Layer 4 of a small transformer language model trained on English Wikipedia (12 layers, counted from 0, width 128). Numbers have three digits each and are written without spaces.
A neuron adds its activation times its output weights to the MLP's output. To switch it off is to set its activation to zero at one token and run the rest of the model.

Output weights of the MLP neurons that the questions are about. A number n stands for (n - 500) times 0.00093.
n15: 559558357495556521546597392419519495564480618564561502480575495456518426467489472401566402500485483306473554489381511421387481465672545516424488462480537515457551436448484441539427633541451442546553454366804665510453421527493505523405462576522614488419430436429597465520467484565495412496420533632593473384545624444692441568599592458467552352530610428505507523448469359371494652470473
n96: 497537644378484402482558373548691571709538638445536562523508567380345429463420334579603563426526468570560592616537607588461496577491469416521495410456264467436419548404549462585431229476531462525449602542712538603442313606411591596500566571539539557526437463502477503580572561639559349410362329514369489639626495488628421556419557418482385581527559384405405344576631439531478460505598
n137: 502485520535569528498583467439575489518513404545605530468537567439343432482411486476383560486469561507383485472601430577418398453606547463400516531483392506481476442467498493459579329489518515652680566528463565556489392545486413553603422569563620643573473459493472413463648457472442365505321581487538340510540684447459346482618612526606557484460540653552619483511608464500432520504593
n164: 396423565586576408496428406343412548459563624445479537596515551516505558568465603515485494271578532480635520560456542491500444398517561569482535495458539452591476511340426507447423572546523535560591594551550541558451533423312655522567459488504570578384439418558614361456380549573517512436453537473508682481597496480538460538670506494508475528539508545480401507486505520470487439429460
n167: 375469554451483563574549579514541384557480562516442466470583621477571338544402544410532560630351474507484435442429459488545675583776519401505550530600543462414518567488655492423503528542418455577484488409572493601587363454453487521613629583566537562355476400572433442548510611538577430443559574614457426555668433544488459438452581448587291394569543525512442385398439332481539382509426
n180: 597381239487423626425597447380604500515510588729605531508486314488512519469500402532415338646446426585513435565481543508347430473574640460508602687390607503531393600461685413364506540505555495594598270519452671520502355500577320447354471437546533462410552416432332452542477457408570422596542527513704511498490531494478407461349487598590543551488635600429413652532524481393498589588447
n204: 388336514534701461577581522568529433562661643508395560473676506566484410388418537432465476559503439456582581483415454557628691374586475458503577477466511532400549622521554376632434552651497320511583395524647639509297281560385426658418623624537556612351558517477582497446506373431411390382456293622514500565527481454591420627291594387543371471508533516548460555478645296474525366432503
n210: 578354431609704535186630641507466589549579535628455454583444445503351482296583468753474414508554306585569490597429608598402579447371400424343533362290697492345354450481401560458440503547455517431511402512537725516631459486550461405601381520588540497566488697394428312622651353590285549462533418500524526423511535493516438581512410453528449410516477448503640603605414369592515462789566
n219: 510555458411560339388401614443350592544507519431546592447495391441467410640437609514500474451524587507505442490560688505441536377488573520555497486541460366522552559474500557407492487463425474526479306508571549555502482621510620480612300464541437366444521618634415562569248376523579636504549541551423586488555468497698325461495429329486503447445613427594546400433319573543525697610413
n265: 553288561710341634389373609496474631473608369575387751567587304431390399704627369603441534663320518612613310665109517612529573398748722494587507361448753528402456414245581586442586657670453510425444304271467485528450570589405484317310360409313324444653538424473582375438563437602370578562470493435418568659433446564710572439533456512645649235513567472525537512402508670651416428672608
n267: 356546784418565567540513543617505569443507741472606542537487463512534315608475410430490635453453425548503403330312500525643613373563432459531596571478614478495548544486469441529512444508488432459473503576500450457450493693564573714335641522500425526426335447491565566388461559551454588411467555572558610433607490508511551386542500386641204469512535493490482469480477281500622377482576
n280: 391616313607477484397537708477469542455349550479515495555469388415611530465516500397517503493607432494600560439451549223414418445497348436286448459544457439606626383506465520445521424401512526558662628670503616381498439492607618435592488415556334607543383567591458373451503311625497481598475525418423569617474479553418299551500481497712480517525409659693533544505720525512449516589469
n370: 651440437575742440472474452565424562483498449551488525696514414474459369588565446602613490582615503416639503456440507525429610449457493534565476458339513451503449576511526524444260483428376507490433470429450604563498562457562275317601429428491549447563355474470563346713520389331369617349507633429457403420626662549614366443304468649648651493541535558497471694556480424587496430466467
n396: 398436504548620471340420689496380629453586453406531559553390514468439503605472706493631491365659287476528315506542614445405321476372432492551445727521442630481598433541393538455305666576701534431427500688671579337420415416517655693532559564662332500468616522410447403194462552522446614648554523481533973545361332461433511480634428351421345521541593416545398552556486653552568037580412
n432: 533420628395655452525469528374568389558587528617500428585583603413522415596604543522550329470561476374619411359666526539490409641667447490489514833332417602533435436651408519519327398675361554420370497470455594412495430519458628426623461254515434486454382765368556524483602382513527675479405570483535667503497483422664409440746500464430416358461495472624515466490548557503621411366545
n504: 477522519493427411557377560616450498491611566548461465406454532557565478373530468283443523283503661502592508289500487603522535362349363415647517348579439590505630516577475477514571500635548484452491560487489502567459540557439572573612416523525503608450563629498569469365476587367594638529610532494366330624589747463553497492660416428509449438518418462652557521468514431352502565451595

Each question names a token from some text and the token that comes next. It shows the activations a of the neurons there, in the order above. A number n stands for (n - 500) times 0.0047.

Then comes g, the gradient of the next token's log-probability with respect to the MLP's output, scaled to length 1. A neuron's effect is roughly proportional to its activation times (output weights . g). A number n stands for (n - 500) times 0.00071.

"-", then " Nik"
a: 661495527575746514491465502476534484464487573700
g: 382370594551415588621382503507321552409708243712554684448507655666764641554433422397535591355405475630562406452592545462478463392360538507521384531598588392454442379732524555485494570610613310624226574436311714243629491573621586332425497588596268544606273261499494366341790554681616420567425362382440488568510507374374730441694542323549630427498225478463694554684314601406579621336527
Which neuron, switched off, lowers the next token's probability most? n504

".", then " \""
a: 779599683566744551488478494500467466475481482701
g: 684202314393511373361571653579560406589571641627413378422717513476488294488567654747740242362573457427470537425400549434609351406643500310375453512521612634527465354292367569546527426339382364461666487531722260734564631385519386456447486304408588556323484454552533608553269521556417701334434518544631538394671678747605465575393446625546659296441679373558511438561514478696269636565731
Which neuron, switched off, lowers the next token's probability most? n15

"sk", then ","
a: 724485465588524498561580486680482475639549470466
g: 562514535579427525579653545518483458686303665556484572468518582503471658390506423511636626419548464528532636349630487453355716416569355453336664446420250399389432706704562497335539574532411730293497524526374502716479529479377483469403743404545519394629570474469379513702641401378318526422518672209514433602657777316596450459487509525867046469555523409550699538372409159451456380404538
Which neuron, switched off, lowers the next token's probability most? n370

" Re", then "ad"
a: 755764651594852600468469485490494474497474591469
g: 359612685202881546325431592297591727715633623517598416451331527487454447523501291586457564441437447665393486431568224476569372458539637503575602456454653423698405433611518412502679571443431372731581528756404271591277394427432408479602370492404368497440336600353452373407412417449484449524482339706499574763519550501544753503551238502319508584557660382350722410374571581636660571645482
Which neuron, switched off, lowers the next token's probability most? n96

" Is", then " G"
a: 620760464687561521555471466531480489563464571515
g: 739319575356567525582483533675461566578561526717360484417645631433263461598615481456486458277497377490231647337519465499334469487399647469648458479432315231395493514655434548627582403807570553499350422697553508517470553479644517411597224330584559530691389514405532419571411578392515737446811570514468508578716387493477567585296479280383377476875720440632665472521504339309320432363555
Which neuron, switched off, lowers the next token's probability most? n96

"\n", then "1"
a: 647646512774705540464497475475582491464496469591
g: 543546619435481465603524471372496390442512393657321467562536607574582682697478417324623530800575593507305458505487318782492434658437212532430543505578502480573493444445391354541484532413467478608605705482430386639463633318745503412327454639411646494349607371466539536588393696638545383327350503287941639667278249607399368580377672504520475296504640461406452573326480772500599364296479
Which neuron, switched off, raises the next token's probability most? n504

" Fe", then "et"
a: 537945471644726727470464492464464494532548466469
g: 436376360496490610662432564754375411410265585496467271443562228582507574460392534448393622684490573613386476218197537487574529538514720407495479570577731442450507544565567564609572479625549494459522325516433572378198361687422517632453562368406711464469283648606553527369310625674638402697533309609533495464487387544587456531582525590289544466600110617504532558250517510778806535422577
Which neuron, switched off, raises the next token's probability most? n96

"Ar", then "gent"
a: 770693621469814515712718500498464469484489519494
g: 542676413606512501577426503599261766689675541496408563301462382539333473505503423482452403516469159894403428470540733300755380495641536502774387466317342580609457395463372635454396466608585391522418408378461557378568519459485748299396403729454388416440612474733449368358742481359575439614464395679463660617468560488568495455435626431694358631481641373496385559500766627427537438403318
Which neuron, switched off, lowers the next token's probability most? n96

" its", then " place"
a: 643476478489508496544537564600662464467465464501
g: 522383452481297575430500705345472493535673440608497543606558534499623553609528499566487423453523443375684725682319588498409422621567445563445531380354552483371589636375647466457564424175511230404595294419632493406303251314406330621591197448603454370509626351598587541544745552551637552420677656318614489595436421761558564420560738408173628469490634395454728466757295547548304579553477
Which neuron, switched off, raises the next token's probability most? n267

"ary", then "\n"
a: 635605467810630622626605471615539497620473465523
g: 437456583387513445393653390422532518573451680404447494482451530365457508414400567588593465500422425670489519502566533410471573560798496581713632431516261569600433670365551738416318582399439868412600570416554648504450515407283496588450834523401427626570384540367410379351658475604418547606628599272404574579520665311550517427644468530822156426709465542582455436277385134510485202522577
Which neuron, switched off, lowers the next token's probability most? n164

" Kim", then " Pos"
a: 499584466693619705545523465508505476500537470477
g: 531480498427375533495328638583316432425514464580507548557321534439536458735550462434305683245455525389514580553557241576547372423656508553522444522404710241664435644579145450552640525524735548607415691469414525696514478439835730392512447399456436573512641551650791363444369493162427745519389405486488489302441209515512673550602684280580663505373589588380627489460579438490558397499398
Which neuron, switched off, raises the next token's probability most? n180

" p", then "lac"
a: 581464676464650464520554466470627527473527472480
g: 475460457534626474395564536631351516557610206504378674436364446578390409402619406328520457369207486618677494613543568461514385636527358464504554717447636459673226343658384372426437484567382252571534698786373424638599407642641421680647557565441685435626407473397493457482613265408317484473498403338412496556460437523512468449758645539552871556134530676355433608730508535416433598618575
Which neuron, switched off, lowers the next token's probability most? n137

"M", then "N"
a: 472767465768578597477489472509468486505611490535
g: 473689383329592467586368492456491768709420441516680606462490435771711359582569614455347303469505680157537557574545445561399506497545251616451728648513461562552253533364510632578482635462338841370340365659357493473500536501549558256496496584553615493438520239618539528542362556329564500607545502403277558581270573521483273594460601397544386496346504618578745677325591492283643458326463
Which neuron, switched off, raises the next token's probability most? n96

"le", then "br"
a: 669610550668835598655464481494466465481621499469
g: 383337404412593549709379595707388419452545132354605343430612604549561514447272502647602556575412580603460387707218439477600245688625587691408500655264460659747714316516634313380415353611557516488525494470604510282372290502421418482532408503471514525396578487657689432545484448475601581605502351490320676385501439843391495386586445536399713451427745332505446559508491726537569506407624
Which neuron, switched off, lowers the next token's probability most? n396

"E", then "EP"
a: 494817464645751747475464474479465469465567482464
g: 332182616330493730463581677534281241365675253409631523418574414835462447451427502444572405531446662451504569440383520454280364610516394394550456679517530369502546459550818464516386621545616315495576689306477522430509621585234647538431471451668500592422543489394661328528468491309436602288552429432292776451672492486590753353614502477598739430491425532696580347608523638484628380588513
Which neuron, switched off, raises the next token's probability most? n96

" Pro", then "mo"
a: 675527530464808549488500479489480510464470524470
g: 609643418307629492447514357489628533224595388352464449464260611624460586595437690631315525468523501560603501610584465560576422516474470468559578629406560392568571408712542495511393369494808463695608588503553347793547231837518507496399501311287440441566503326447379297553264348376346510481595319554308646337174360719521517494564536755467594455509673252496470547521596639518499553630683
Which neuron, switched off, raises the next token's probability most? n167

"su", then "le"
a: 623722476723583759495470487466499496656641469499
g: 388405379643521664550332569626834593524337520340408475570541631462666478439516437514436753482608613553752309464571373442461539524574307513548304303499367466574566558617707518292551723309368357437368643521575478503611635522548496386616758288361582248533495491498415620544448454597529524484376446447553500643350630556264508342610632500472625632105315464534247676417541404412427679472756
Which neuron, switched off, raises the next token's probability most? n396

"ot", then " stated"
a: 763550479639633559536464474488532473511478487472
g: 337739478297407516398717437579656527591555693582515532568441765484419417487500579568479490478499590611289534513610492392540571541438485377557473393528336421453528517588362695481348660462286639377366614518435555482695448408102482598422593354542659548555428593654352626499377642442451495276509355400626551640640774334486602649514602484683076435757489431653419594479520149514449299407454
Which neuron, switched off, lowers the next token's probability most? n167

" English", then " teams"
a: 630471464476602503594878499657534515515553464467
g: 611528608439562537630631345633525473518393687374409420369399681573420512385534409459448457576698635417611404436715483454426727468559675310473387417257470446508156693063380478726521495467487811385506397630612339439498358365469419602516573558615523392485465342573584324415525397642577710350576519437416415519628559559570602338533528370634370449772586597481727688275716281459516513516467
Which neuron, switched off, lowers the next token's probability most? n210

"\"", then " "
a: 572503464840768579559477603490464484501470474477
g: 468693632588491797387431503592503490497509463691475402561611476553590556392690502529481495281418331763468393458518371583447296502333585383568400353487672534654398698456169439430433506738484375338512561591480506185407634432504314600600516645389623442559491668475648431198334784528301445485516305559608536560510431614281561674706488426236524538640593585627507677563479513348600218482501
Which neuron, switched off, lowers the next token's probability most? n164